Layer 7 of a small transformer language model trained on English Wikipedia (16 layers, counted from 0, width 64).
A neuron adds its activation times its output weights to the MLP's output. To switch it off is to set its activation to zero at one token and run the rest of the model.
A neuron's activation on a vector x is SiLU(gate . x) times (in . x), where the dot is the dot product.

Input weights of the MLP neurons that the questions are about. A number n stands for (n - 128) times 0.0037.
n73 gate: 203, 149, 142, 103, 100, 68, 130, 118, 131, 182, 101, 171, 40, 168, 110, 133, 157, 132, 90, 88, 169, 136, 137, 74, 179, 131, 147, 110, 113, 98, 124, 127, 165, 183, 82, 181, 176, 73, 118, 88, 122, 168, 65, 151, 105, 105, 149, 176, 104, 134, 67, 57, 210, 210, 99, 133, 91, 203, 91, 67, 125, 192, 164, 143
n140 gate: 121, 183, 118, 137, 219, 144, 124, 179, 114, 73, 107, 134, 127, 126, 96, 69, 105, 123, 93, 203, 121, 151, 110, 167, 145, 112, 118, 136, 145, 217, 130, 134, 131, 202, 82, 150, 152, 98, 170, 150, 115, 118, 122, 140, 118, 149, 77, 133, 147, 101, 155, 137, 102, 99, 80, 91, 129, 155, 134, 95, 179, 182, 103, 45
n168 gate: 162, 102, 154, 180, 56, 123, 180, 96, 152, 83, 79, 117, 121, 150, 184, 96, 131, 68, 158, 150, 158, 182, 149, 112, 112, 109, 150, 138, 107, 111, 139, 136, 88, 105, 111, 144, 127, 48, 86, 150, 109, 103, 226, 82, 138, 99, 124, 190, 118, 88, 151, 119, 88, 92, 123, 158, 87, 121, 118, 137, 202, 117, 231, 129
n186 gate: 157, 139, 139, 126, 135, 146, 211, 83, 169, 162, 109, 224, 121, 223, 150, 125, 128, 106, 141, 61, 147, 156, 95, 158, 94, 113, 64, 68, 89, 167, 101, 95, 120, 130, 156, 95, 107, 141, 87, 98, 28, 202, 169, 143, 128, 149, 101, 85, 143, 131, 141, 106, 45, 111, 121, 163, 103, 132, 76, 126, 63, 111, 206, 79
n223 gate: 72, 34, 232, 84, 58, 134, 82, 124, 158, 158, 159, 143, 120, 174, 146, 207, 119, 205, 160, 96, 93, 189, 125, 68, 83, 148, 78, 153, 91, 142, 38, 150, 146, 59, 121, 148, 57, 128, 53, 180, 120, 140, 177, 123, 128, 113, 47, 153, 132, 162, 97, 151, 146, 94, 78, 146, 156, 115, 124, 142, 113, 129, 128, 160
n246 gate: 35, 144, 119, 134, 95, 60, 134, 111, 198, 151, 92, 109, 164, 97, 80, 74, 101, 136, 148, 119, 186, 143, 154, 137, 68, 154, 70, 146, 90, 110, 51, 116, 113, 208, 132, 129, 132, 173, 93, 103, 51, 91, 177, 159, 157, 80, 189, 160, 165, 197, 152, 113, 102, 123, 138, 39, 175, 101, 140, 41, 167, 86, 106, 101
n270 gate: 182, 112, 130, 77, 134, 153, 120, 66, 183, 125, 50, 126, 84, 86, 116, 101, 103, 126, 96, 117, 93, 119, 42, 150, 105, 214, 159, 125, 136, 103, 109, 66, 122, 123, 82, 176, 145, 96, 158, 165, 151, 156, 159, 118, 125, 100, 81, 166, 110, 132, 84, 154, 137, 121, 130, 205, 172, 82, 94, 174, 89, 113, 29, 211
n314 gate: 137, 161, 131, 175, 102, 133, 136, 120, 147, 119, 159, 167, 121, 96, 123, 127, 156, 248, 87, 153, 87, 77, 118, 198, 162, 204, 118, 91, 140, 119, 123, 101, 141, 119, 131, 92, 121, 121, 165, 123, 175, 183, 138, 177, 184, 40, 48, 136, 144, 100, 111, 80, 148, 162, 117, 202, 81, 168, 75, 33, 89, 148, 179, 74
n73 in: 128, 128, 129, 93, 110, 106, 178, 137, 70, 111, 167, 198, 158, 164, 92, 113, 139, 167, 58, 147, 191, 149, 171, 148, 121, 50, 164, 97, 117, 101, 128, 118, 99, 161, 189, 111, 154, 147, 164, 184, 111, 152, 142, 119, 153, 85, 130, 119, 145, 163, 169, 187, 127, 149, 174, 246, 211, 95, 158, 112, 96, 172, 113, 95
n140 in: 144, 99, 155, 99, 141, 164, 130, 134, 119, 148, 103, 105, 83, 139, 156, 145, 144, 158, 127, 124, 136, 93, 196, 107, 133, 102, 109, 116, 114, 61, 110, 129, 106, 142, 112, 128, 141, 130, 144, 209, 166, 108, 149, 144, 131, 146, 81, 189, 95, 155, 53, 137, 79, 147, 197, 156, 132, 55, 132, 95, 139, 133, 151, 192
n168 in: 56, 182, 137, 85, 150, 112, 88, 92, 170, 132, 165, 170, 126, 153, 166, 157, 125, 171, 121, 64, 140, 114, 98, 121, 143, 149, 68, 124, 104, 168, 63, 79, 191, 106, 106, 121, 122, 191, 105, 173, 140, 187, 105, 129, 171, 148, 175, 138, 99, 187, 135, 95, 139, 136, 62, 156, 148, 69, 106, 78, 98, 116, 122, 137
n186 in: 171, 132, 130, 86, 156, 113, 62, 189, 145, 102, 74, 39, 206, 108, 141, 136, 131, 106, 142, 140, 137, 68, 151, 160, 156, 92, 141, 131, 111, 159, 45, 181, 115, 170, 103, 140, 91, 124, 149, 147, 148, 163, 114, 142, 143, 106, 102, 155, 110, 137, 112, 122, 116, 225, 138, 91, 115, 151, 171, 162, 138, 111, 48, 182
n223 in: 175, 96, 76, 150, 93, 201, 123, 103, 105, 98, 196, 182, 117, 133, 151, 133, 162, 133, 148, 174, 131, 135, 173, 126, 104, 103, 115, 195, 155, 114, 139, 142, 159, 127, 117, 165, 92, 120, 160, 128, 97, 162, 168, 102, 153, 139, 144, 78, 58, 65, 134, 92, 79, 160, 55, 78, 113, 124, 96, 112, 130, 103, 152, 169
n246 in: 167, 115, 107, 173, 188, 133, 175, 103, 129, 135, 196, 115, 132, 141, 146, 83, 114, 72, 124, 146, 75, 64, 103, 173, 154, 107, 121, 109, 139, 91, 127, 166, 148, 144, 112, 91, 101, 184, 37, 63, 164, 144, 52, 162, 122, 139, 193, 182, 115, 171, 146, 170, 106, 177, 86, 150, 55, 129, 175, 120, 96, 178, 113, 146
n270 in: 116, 92, 156, 117, 98, 211, 123, 133, 100, 93, 75, 193, 75, 148, 121, 106, 138, 134, 46, 165, 131, 121, 83, 62, 118, 79, 183, 83, 79, 168, 153, 123, 101, 156, 100, 94, 164, 101, 132, 70, 115, 166, 109, 137, 172, 79, 120, 170, 173, 73, 119, 132, 138, 137, 108, 86, 148, 120, 91, 117, 142, 196, 82, 96
n314 in: 136, 168, 114, 115, 164, 110, 153, 131, 161, 151, 207, 117, 188, 87, 181, 127, 146, 106, 176, 141, 106, 123, 180, 97, 126, 191, 112, 91, 177, 61, 101, 152, 100, 106, 143, 159, 160, 72, 112, 126, 70, 112, 113, 158, 121, 75, 106, 146, 124, 139, 226, 116, 125, 127, 121, 104, 143, 136, 179, 120, 165, 215, 64, 141

Output weights of the MLP neurons that the questions are about. A number n stands for (n - 128) times 0.0054.
n73: 184, 65, 121, 82, 140, 86, 121, 133, 116, 129, 129, 157, 87, 126, 145, 86, 128, 118, 126, 92, 44, 155, 117, 124, 160, 97, 161, 144, 131, 146, 76, 184, 78, 83, 35, 162, 99, 122, 122, 126, 91, 125, 150, 91, 182, 161, 112, 164, 134, 57, 60, 117, 170, 133, 136, 104, 101, 106, 152, 116, 138, 61, 156, 140
n140: 96, 150, 120, 107, 147, 111, 137, 125, 123, 80, 165, 153, 138, 136, 125, 152, 138, 144, 115, 125, 137, 145, 81, 118, 77, 134, 153, 114, 123, 178, 162, 77, 69, 135, 112, 129, 111, 127, 169, 54, 123, 117, 115, 174, 92, 173, 132, 151, 110, 115, 190, 109, 142, 112, 182, 139, 144, 186, 169, 131, 131, 106, 148, 148
n168: 110, 174, 158, 118, 130, 137, 143, 169, 131, 122, 87, 104, 98, 159, 163, 102, 101, 141, 189, 90, 164, 145, 189, 107, 101, 129, 90, 103, 98, 106, 67, 139, 76, 85, 124, 173, 155, 92, 130, 168, 144, 119, 130, 91, 168, 131, 111, 140, 129, 137, 187, 89, 81, 124, 104, 154, 109, 174, 120, 114, 170, 163, 186, 167
n186: 123, 69, 104, 202, 126, 132, 198, 42, 154, 138, 163, 170, 70, 135, 114, 77, 156, 128, 158, 111, 186, 167, 136, 108, 120, 133, 127, 103, 107, 127, 115, 89, 132, 153, 126, 96, 115, 142, 108, 126, 124, 109, 112, 93, 111, 129, 133, 179, 131, 123, 148, 178, 169, 97, 143, 110, 158, 92, 156, 138, 74, 73, 108, 86
n223: 66, 100, 157, 41, 190, 100, 185, 100, 205, 87, 141, 173, 170, 130, 102, 112, 137, 83, 142, 137, 167, 125, 88, 137, 129, 117, 158, 122, 146, 144, 105, 71, 108, 128, 132, 119, 106, 96, 137, 85, 154, 115, 89, 160, 104, 120, 99, 130, 79, 183, 112, 93, 167, 149, 141, 143, 92, 108, 148, 155, 107, 112, 125, 99
n246: 124, 138, 115, 122, 126, 126, 115, 154, 118, 102, 146, 101, 120, 172, 102, 130, 128, 105, 143, 39, 131, 132, 149, 153, 137, 148, 159, 147, 150, 123, 85, 78, 160, 128, 146, 123, 108, 159, 53, 64, 212, 108, 135, 151, 133, 158, 185, 165, 102, 133, 190, 210, 75, 159, 101, 92, 116, 162, 180, 152, 67, 177, 113, 128
n270: 116, 84, 143, 119, 117, 90, 112, 168, 174, 122, 168, 81, 152, 166, 40, 142, 156, 178, 167, 63, 137, 67, 55, 118, 145, 136, 110, 127, 107, 70, 206, 94, 110, 160, 103, 35, 133, 119, 132, 122, 144, 152, 119, 130, 134, 101, 170, 125, 124, 131, 118, 149, 139, 120, 180, 120, 169, 148, 136, 168, 172, 162, 133, 171
n314: 148, 106, 126, 148, 103, 125, 132, 112, 140, 95, 94, 165, 83, 107, 70, 117, 134, 173, 86, 134, 97, 74, 126, 167, 118, 144, 119, 57, 168, 97, 141, 124, 104, 136, 82, 65, 54, 162, 151, 159, 101, 101, 119, 122, 166, 144, 152, 177, 165, 84, 101, 7, 136, 175, 149, 117, 106, 175, 154, 59, 107, 95, 164, 113

Each question names a token from some text and the token that comes next. It shows the vector x that enters the MLP there. A number n stands for (n - 128) times 0.042.

Then comes g, the gradient of the next token's log-probability with respect to the MLP's output, scaled to length 1. A neuron's effect is roughly proportional to its activation times (output weights . g). A number n stands for (n - 128) times 0.0043.

"ol", then "o"
x: 120, 173, 163, 146, 145, 158, 120, 139, 126, 106, 93, 119, 72, 158, 145, 115, 131, 107, 147, 157, 150, 117, 114, 94, 149, 149, 151, 103, 152, 147, 108, 237, 133, 215, 120, 104, 149, 165, 132, 83, 75, 126, 84, 120, 131, 165, 151, 108, 130, 129, 181, 135, 114, 139, 143, 122, 175, 179, 176, 139, 166, 142, 138, 150
g: 127, 117, 105, 112, 86, 177, 157, 135, 154, 113, 113, 156, 145, 145, 127, 157, 141, 86, 124, 142, 87, 128, 122, 203, 168, 164, 135, 158, 97, 111, 127, 160, 128, 143, 113, 184, 89, 104, 137, 169, 128, 184, 168, 102, 114, 129, 67, 131, 166, 144, 167, 117, 114, 124, 111, 88, 185, 96, 148, 111, 146, 95, 103, 116
Switching off which neuron hurts the next token most? n140

"2", then "."
x: 80, 101, 169, 141, 116, 99, 143, 128, 112, 131, 142, 155, 120, 156, 154, 169, 100, 111, 148, 174, 76, 114, 109, 101, 111, 114, 100, 104, 119, 136, 143, 107, 148, 165, 143, 120, 132, 132, 104, 158, 117, 102, 78, 191, 138, 188, 119, 144, 131, 121, 116, 114, 111, 108, 128, 108, 137, 153, 180, 166, 99, 83, 164, 149
g: 207, 128, 141, 145, 100, 132, 167, 169, 154, 89, 125, 134, 137, 113, 152, 80, 108, 135, 102, 140, 102, 154, 143, 119, 162, 99, 83, 122, 96, 118, 130, 196, 152, 200, 107, 118, 138, 124, 147, 129, 185, 110, 131, 161, 94, 152, 108, 108, 120, 119, 139, 113, 128, 56, 96, 129, 114, 168, 121, 148, 150, 140, 167, 125
Which two neurons, each switched off alone, lower its probability most, in order? n223, n186

"es", then "ter"
x: 72, 79, 161, 145, 154, 118, 121, 130, 148, 101, 145, 132, 141, 165, 128, 117, 130, 121, 142, 138, 95, 90, 134, 151, 158, 140, 138, 83, 95, 111, 142, 142, 118, 130, 138, 142, 158, 185, 126, 121, 93, 91, 151, 154, 123, 126, 155, 127, 125, 40, 132, 146, 164, 126, 119, 61, 100, 146, 190, 165, 128, 158, 129, 173
g: 45, 65, 148, 136, 181, 164, 159, 96, 101, 125, 150, 132, 96, 147, 142, 97, 139, 141, 119, 133, 136, 124, 147, 132, 95, 133, 76, 148, 110, 70, 121, 92, 110, 150, 142, 116, 117, 121, 114, 134, 91, 164, 172, 74, 144, 141, 183, 115, 106, 130, 134, 90, 118, 133, 158, 160, 153, 136, 89, 143, 119, 178, 156, 149
Which neuron, switched off, raises the next token's probability most? n73

" St", then "ade"
x: 157, 138, 106, 112, 155, 146, 132, 230, 149, 152, 111, 109, 141, 125, 162, 114, 147, 101, 120, 105, 154, 72, 152, 115, 124, 143, 115, 94, 137, 163, 128, 111, 112, 111, 93, 113, 146, 116, 142, 185, 147, 96, 177, 134, 110, 137, 98, 90, 119, 152, 151, 118, 149, 106, 133, 111, 112, 145, 139, 147, 137, 91, 153, 153
g: 154, 128, 113, 80, 107, 120, 151, 133, 111, 150, 60, 71, 97, 189, 105, 134, 153, 184, 180, 134, 157, 170, 140, 158, 116, 112, 143, 92, 162, 133, 142, 115, 126, 116, 150, 105, 122, 119, 131, 83, 152, 148, 135, 154, 116, 171, 110, 185, 120, 100, 135, 139, 146, 113, 86, 111, 126, 111, 61, 121, 127, 141, 183, 119
Switching off which neuron hurts the next token most? n246

" s", then "ch"
x: 130, 124, 171, 105, 120, 134, 149, 199, 141, 97, 137, 116, 107, 107, 150, 118, 181, 119, 114, 161, 157, 116, 126, 117, 114, 129, 93, 53, 127, 129, 202, 149, 117, 104, 162, 138, 120, 100, 119, 132, 155, 85, 150, 102, 144, 142, 123, 103, 173, 130, 118, 109, 134, 163, 137, 109, 115, 98, 169, 172, 157, 113, 114, 162
g: 92, 124, 129, 129, 148, 83, 174, 146, 130, 150, 126, 86, 79, 133, 156, 155, 145, 130, 127, 148, 110, 128, 105, 143, 139, 96, 146, 165, 112, 119, 184, 116, 164, 122, 110, 129, 136, 138, 136, 175, 114, 136, 140, 146, 75, 80, 123, 156, 73, 73, 37, 135, 162, 163, 110, 114, 120, 138, 172, 85, 112, 137, 140, 92
Switching off which neuron hurts the next token most? n168

"ard", then "l"
x: 153, 143, 182, 122, 126, 170, 154, 103, 136, 121, 65, 110, 82, 149, 146, 174, 124, 123, 145, 137, 110, 113, 95, 107, 136, 111, 127, 120, 127, 130, 210, 161, 145, 107, 130, 100, 124, 142, 176, 158, 124, 108, 130, 141, 141, 172, 111, 67, 127, 138, 92, 136, 96, 136, 129, 185, 132, 143, 161, 118, 221, 136, 169, 176
g: 159, 94, 122, 138, 138, 109, 165, 104, 164, 112, 111, 137, 108, 154, 113, 124, 169, 101, 115, 114, 123, 120, 186, 170, 138, 130, 100, 169, 156, 94, 126, 130, 134, 94, 76, 53, 133, 26, 127, 117, 159, 174, 174, 132, 115, 110, 141, 131, 128, 86, 139, 135, 157, 157, 155, 98, 131, 109, 129, 90, 143, 126, 114, 142
Switching off which neuron hurts the next token most? n168

"st", then "r"
x: 127, 107, 108, 108, 147, 129, 132, 132, 137, 119, 114, 156, 107, 103, 147, 120, 147, 91, 136, 114, 114, 84, 142, 103, 166, 137, 102, 126, 155, 190, 114, 138, 152, 131, 54, 134, 167, 57, 156, 180, 121, 145, 140, 156, 148, 140, 63, 78, 109, 161, 135, 135, 101, 112, 161, 113, 100, 122, 151, 147, 122, 143, 196, 201
g: 107, 74, 88, 116, 115, 161, 124, 142, 133, 168, 145, 37, 144, 101, 142, 89, 111, 147, 112, 112, 114, 157, 112, 136, 130, 95, 123, 117, 120, 84, 120, 131, 129, 149, 139, 122, 200, 152, 129, 189, 68, 135, 98, 139, 101, 171, 149, 144, 127, 174, 86, 123, 128, 145, 100, 147, 118, 173, 115, 155, 95, 114, 153, 146
Which neuron, switched off, raises the next token's probability most? n140

" f", then "ollow"
x: 144, 131, 73, 118, 148, 158, 147, 186, 127, 102, 174, 98, 118, 89, 153, 92, 166, 130, 168, 122, 139, 100, 115, 78, 87, 123, 94, 85, 151, 132, 118, 155, 106, 118, 142, 105, 165, 122, 94, 138, 150, 80, 156, 92, 143, 131, 104, 103, 146, 153, 128, 123, 105, 115, 105, 118, 118, 151, 152, 188, 120, 122, 121, 156
g: 122, 144, 75, 122, 148, 100, 59, 94, 140, 138, 143, 116, 116, 134, 167, 138, 116, 137, 164, 128, 129, 127, 147, 147, 68, 179, 145, 177, 92, 152, 141, 181, 89, 137, 118, 136, 88, 97, 93, 96, 133, 144, 127, 123, 107, 146, 123, 120, 92, 176, 164, 175, 84, 121, 154, 77, 108, 163, 131, 96, 111, 145, 85, 133
Switching off which neuron hurts the next token most? n314

"gh", then "any"
x: 82, 181, 81, 122, 80, 122, 130, 160, 132, 143, 145, 116, 150, 167, 167, 130, 144, 182, 160, 130, 122, 142, 114, 68, 155, 166, 122, 120, 98, 97, 70, 102, 120, 107, 127, 83, 106, 128, 167, 134, 126, 121, 127, 163, 119, 171, 116, 114, 132, 114, 170, 123, 161, 204, 123, 146, 134, 173, 130, 136, 144, 53, 122, 151
g: 125, 151, 139, 91, 136, 96, 119, 122, 159, 99, 73, 135, 123, 103, 151, 136, 117, 120, 123, 149, 91, 131, 115, 155, 129, 80, 89, 138, 129, 84, 147, 118, 154, 133, 96, 115, 107, 110, 114, 145, 108, 107, 96, 123, 139, 102, 82, 79, 167, 181, 122, 93, 174, 117, 55, 131, 165, 77, 48, 105, 119, 99, 113, 126
Switching off which neuron hurts the next token most? n246

"od", then "el"
x: 63, 156, 123, 135, 125, 139, 133, 177, 132, 101, 134, 155, 102, 102, 132, 139, 140, 115, 135, 74, 146, 64, 141, 70, 134, 112, 143, 119, 118, 125, 130, 174, 142, 135, 127, 143, 127, 139, 159, 161, 146, 152, 135, 149, 125, 124, 134, 75, 87, 124, 183, 118, 94, 116, 214, 116, 125, 144, 79, 121, 103, 106, 175, 155
g: 116, 150, 141, 138, 119, 111, 131, 130, 179, 128, 173, 81, 135, 130, 83, 128, 157, 145, 126, 88, 120, 121, 156, 163, 117, 108, 135, 132, 115, 132, 124, 139, 148, 80, 109, 156, 169, 102, 125, 181, 170, 71, 138, 200, 126, 145, 184, 109, 125, 123, 142, 139, 154, 112, 93, 127, 48, 138, 129, 146, 98, 103, 82, 175
Switching off which neuron hurts the next token most? n246

"ia", then "f"
x: 93, 104, 146, 123, 115, 132, 96, 175, 170, 113, 197, 161, 164, 107, 168, 112, 137, 145, 153, 141, 97, 123, 82, 84, 166, 111, 138, 93, 94, 92, 69, 151, 142, 84, 123, 102, 136, 197, 135, 109, 174, 139, 99, 144, 153, 117, 134, 175, 125, 119, 130, 145, 146, 103, 139, 112, 149, 138, 124, 141, 88, 110, 70, 141
g: 143, 175, 169, 141, 155, 127, 124, 144, 92, 115, 136, 132, 97, 131, 141, 127, 149, 79, 178, 117, 97, 159, 102, 110, 170, 153, 106, 148, 146, 121, 141, 132, 174, 155, 114, 169, 130, 144, 157, 134, 100, 131, 160, 103, 135, 90, 186, 135, 144, 166, 214, 135, 129, 100, 177, 162, 104, 102, 138, 128, 150, 183, 163, 160
Which neuron, switched off, raises the next token's probability most? n314

" cont", then "ro"
x: 145, 56, 103, 116, 110, 164, 153, 153, 141, 101, 180, 117, 128, 87, 125, 93, 163, 132, 100, 110, 104, 141, 121, 63, 95, 73, 100, 76, 161, 154, 110, 113, 145, 113, 152, 123, 149, 137, 125, 174, 149, 82, 162, 125, 123, 169, 114, 114, 135, 167, 133, 136, 103, 150, 129, 130, 97, 136, 127, 154, 88, 140, 178, 172
g: 146, 90, 173, 145, 118, 102, 207, 128, 147, 97, 107, 162, 104, 173, 161, 129, 96, 146, 109, 101, 78, 91, 208, 105, 126, 125, 109, 89, 144, 132, 93, 115, 172, 110, 112, 132, 99, 102, 116, 92, 169, 157, 135, 146, 147, 127, 99, 109, 105, 125, 138, 125, 148, 103, 143, 110, 119, 116, 156, 133, 147, 99, 137, 58
Switching off which neuron hurts the next token most? n223

"2", then " p"
x: 118, 133, 123, 144, 126, 91, 138, 116, 116, 136, 170, 177, 151, 132, 157, 130, 123, 75, 118, 176, 80, 120, 106, 54, 150, 126, 138, 134, 138, 118, 146, 127, 160, 123, 115, 142, 110, 147, 139, 161, 152, 81, 101, 155, 132, 151, 176, 102, 148, 116, 118, 74, 125, 106, 151, 112, 136, 108, 116, 124, 103, 115, 181, 113
g: 133, 112, 154, 99, 154, 189, 150, 144, 86, 172, 66, 117, 156, 111, 146, 89, 68, 133, 129, 170, 62, 118, 162, 131, 127, 123, 150, 116, 115, 124, 96, 168, 135, 96, 110, 69, 105, 119, 143, 129, 141, 88, 133, 65, 135, 124, 111, 131, 156, 173, 97, 111, 121, 116, 131, 170, 79, 117, 108, 103, 118, 109, 116, 139
Switching off which neuron hurts the next token most? n246

"G", then "-"
x: 94, 108, 90, 158, 129, 121, 143, 150, 124, 134, 120, 176, 137, 127, 155, 129, 117, 111, 82, 125, 137, 47, 149, 124, 168, 138, 147, 127, 155, 130, 118, 249, 117, 142, 134, 84, 158, 128, 165, 115, 105, 105, 120, 155, 118, 128, 105, 96, 131, 109, 110, 98, 138, 130, 154, 86, 128, 187, 81, 139, 108, 130, 99, 143
g: 165, 166, 130, 166, 134, 103, 114, 142, 92, 103, 118, 129, 118, 133, 115, 132, 82, 111, 128, 196, 83, 83, 93, 83, 96, 79, 81, 94, 184, 124, 88, 113, 108, 127, 155, 98, 139, 136, 136, 130, 118, 97, 106, 151, 91, 92, 152, 183, 119, 87, 120, 145, 123, 153, 125, 188, 101, 139, 143, 142, 99, 131, 106, 155
Switching off which neuron hurts the next token most? n314

"ile", then " to"
x: 132, 160, 212, 150, 105, 152, 109, 164, 116, 143, 144, 143, 68, 161, 140, 114, 117, 111, 191, 166, 119, 128, 125, 113, 136, 109, 148, 121, 111, 174, 99, 145, 139, 116, 148, 84, 158, 147, 147, 162, 124, 105, 145, 171, 163, 147, 127, 96, 98, 72, 137, 154, 93, 135, 163, 138, 74, 118, 88, 150, 142, 167, 142, 145
g: 146, 192, 144, 114, 210, 86, 94, 131, 142, 108, 116, 73, 114, 101, 109, 148, 121, 138, 142, 111, 160, 120, 165, 159, 74, 109, 142, 121, 113, 82, 174, 127, 143, 134, 223, 173, 91, 114, 121, 119, 127, 102, 145, 146, 141, 131, 160, 146, 84, 146, 147, 128, 123, 136, 142, 147, 122, 124, 85, 140, 120, 129, 119, 157
Which neuron, switched off, raises the next token's probability most? n168

"h", then " E"
x: 147, 104, 133, 116, 119, 146, 157, 189, 145, 117, 140, 135, 108, 108, 179, 129, 138, 153, 174, 143, 129, 85, 102, 113, 180, 137, 121, 152, 117, 110, 115, 115, 107, 89, 116, 119, 136, 147, 158, 92, 120, 156, 60, 106, 97, 105, 136, 97, 146, 142, 38, 140, 108, 149, 109, 91, 84, 142, 117, 150, 127, 81, 134, 127
g: 161, 139, 117, 142, 102, 121, 133, 135, 149, 162, 115, 102, 116, 146, 120, 188, 113, 128, 125, 169, 108, 135, 56, 112, 169, 73, 144, 121, 141, 120, 138, 117, 188, 151, 150, 106, 131, 147, 150, 76, 75, 177, 150, 131, 95, 138, 176, 162, 132, 120, 154, 165, 77, 128, 138, 140, 87, 150, 172, 124, 110, 161, 136, 178
Switching off which neuron hurts the next token most? n73

" the", then " R"
x: 161, 149, 109, 142, 130, 120, 148, 138, 115, 139, 117, 149, 124, 86, 123, 109, 142, 102, 77, 116, 125, 158, 117, 116, 228, 113, 123, 74, 126, 139, 140, 123, 88, 91, 129, 107, 133, 126, 112, 138, 141, 107, 134, 128, 115, 230, 153, 107, 120, 72, 143, 154, 126, 127, 129, 141, 113, 76, 146, 155, 109, 70, 153, 120
g: 95, 112, 140, 63, 121, 133, 43, 151, 160, 138, 133, 111, 128, 158, 173, 153, 125, 111, 116, 110, 120, 124, 124, 150, 150, 80, 162, 147, 148, 150, 136, 131, 124, 86, 94, 127, 187, 155, 142, 157, 89, 175, 132, 131, 86, 109, 137, 130, 122, 147, 95, 98, 152, 115, 58, 112, 90, 144, 129, 132, 115, 83, 88, 94
Switching off which neuron hurts the next token most? n186

" were", then " in"
x: 151, 112, 123, 144, 164, 147, 135, 151, 94, 138, 111, 164, 108, 103, 143, 178, 131, 88, 173, 122, 140, 160, 118, 117, 124, 68, 148, 87, 164, 147, 169, 133, 84, 100, 185, 102, 150, 154, 137, 85, 152, 107, 152, 123, 155, 195, 129, 131, 98, 77, 156, 162, 126, 116, 138, 131, 87, 116, 96, 152, 99, 92, 129, 129
g: 190, 107, 166, 131, 178, 130, 109, 124, 150, 94, 126, 130, 128, 157, 125, 102, 86, 147, 135, 117, 92, 157, 162, 114, 155, 120, 120, 151, 70, 141, 180, 140, 126, 148, 116, 108, 165, 90, 156, 94, 143, 125, 110, 113, 123, 68, 89, 52, 102, 98, 115, 127, 116, 125, 116, 135, 57, 123, 84, 125, 113, 153, 150, 160
Switching off which neuron hurts the next token most? n186

"est", then " of"
x: 134, 98, 158, 90, 151, 164, 170, 123, 146, 132, 82, 143, 97, 81, 92, 59, 109, 120, 122, 117, 114, 100, 115, 122, 97, 78, 106, 108, 122, 176, 154, 128, 147, 67, 119, 149, 145, 135, 169, 138, 163, 109, 124, 160, 113, 160, 91, 125, 108, 156, 124, 137, 77, 135, 155, 99, 130, 116, 133, 134, 188, 117, 144, 190
g: 127, 143, 139, 109, 137, 94, 119, 133, 120, 151, 126, 130, 188, 144, 135, 162, 115, 174, 127, 194, 102, 107, 87, 172, 111, 121, 154, 155, 132, 84, 168, 128, 135, 60, 139, 139, 113, 178, 97, 140, 98, 134, 128, 99, 75, 137, 158, 177, 88, 115, 190, 145, 101, 141, 163, 173, 106, 141, 107, 137, 92, 125, 121, 114
Switching off which neuron hurts the next token most? n140

"ol", then "ence"
x: 81, 157, 178, 129, 143, 133, 100, 118, 113, 108, 126, 124, 68, 136, 151, 109, 154, 97, 138, 164, 146, 107, 119, 128, 146, 136, 141, 126, 143, 153, 95, 218, 152, 166, 79, 81, 149, 213, 124, 104, 69, 95, 88, 123, 109, 144, 191, 91, 140, 119, 152, 140, 108, 104, 140, 131, 167, 173, 148, 143, 130, 154, 98, 126
g: 96, 61, 92, 118, 107, 131, 115, 126, 90, 79, 155, 124, 98, 79, 113, 86, 133, 121, 138, 175, 132, 129, 97, 159, 126, 130, 100, 142, 135, 135, 157, 168, 93, 146, 153, 127, 75, 170, 129, 116, 120, 154, 105, 117, 164, 160, 107, 108, 150, 107, 75, 106, 142, 137, 114, 89, 111, 101, 73, 185, 179, 155, 147, 147
Switching off which neuron hurts the next token most? n140

"y", then "z"
x: 102, 120, 107, 187, 150, 139, 154, 159, 130, 137, 121, 157, 102, 128, 187, 125, 104, 94, 118, 127, 118, 107, 116, 96, 131, 138, 149, 94, 117, 133, 188, 123, 155, 171, 123, 133, 176, 89, 149, 65, 133, 132, 76, 119, 142, 158, 130, 145, 93, 142, 142, 140, 94, 165, 123, 92, 138, 170, 153, 160, 108, 36, 118, 155
g: 111, 127, 188, 70, 117, 77, 136, 113, 123, 126, 106, 117, 95, 139, 113, 118, 136, 153, 134, 102, 125, 112, 114, 99, 134, 181, 152, 141, 84, 124, 105, 88, 159, 109, 166, 126, 93, 111, 133, 143, 155, 129, 183, 152, 51, 97, 153, 109, 137, 160, 75, 143, 131, 156, 132, 123, 122, 145, 47, 162, 164, 118, 118, 141
Switching off which neuron hurts the next token most? n73

"ust", then "ice"
x: 75, 116, 143, 108, 139, 132, 137, 111, 145, 132, 109, 114, 141, 96, 183, 112, 122, 127, 161, 105, 159, 139, 103, 153, 166, 60, 144, 126, 128, 166, 95, 99, 122, 96, 143, 109, 200, 144, 149, 188, 117, 152, 137, 150, 124, 132, 135, 128, 146, 130, 155, 154, 159, 82, 107, 101, 91, 166, 72, 147, 155, 121, 105, 178
g: 91, 139, 164, 141, 164, 68, 125, 114, 91, 146, 112, 175, 120, 103, 138, 154, 140, 66, 77, 121, 169, 128, 169, 164, 104, 170, 66, 106, 181, 107, 114, 115, 126, 159, 170, 180, 152, 119, 129, 163, 126, 100, 137, 110, 124, 141, 73, 153, 121, 117, 107, 140, 130, 139, 122, 120, 141, 137, 119, 162, 140, 164, 156, 170
Switching off which neuron hurts the next token most? n168

"ight", then "ly"
x: 120, 135, 141, 110, 134, 131, 104, 128, 134, 168, 89, 159, 125, 153, 128, 89, 93, 139, 128, 154, 87, 93, 124, 122, 158, 83, 159, 104, 112, 157, 189, 123, 129, 142, 140, 150, 186, 71, 146, 168, 184, 89, 162, 142, 158, 85, 118, 128, 117, 118, 167, 143, 137, 116, 161, 140, 108, 156, 116, 153, 157, 135, 108, 164
g: 114, 102, 121, 118, 162, 143, 123, 117, 101, 117, 120, 179, 147, 150, 121, 101, 126, 190, 121, 116, 188, 140, 157, 137, 78, 138, 179, 152, 118, 191, 115, 135, 94, 165, 134, 153, 132, 83, 70, 123, 140, 108, 148, 137, 175, 118, 76, 120, 141, 136, 118, 148, 126, 123, 126, 201, 166, 167, 127, 77, 92, 125, 129, 116
Which neuron, switched off, raises the next token's probability most? n270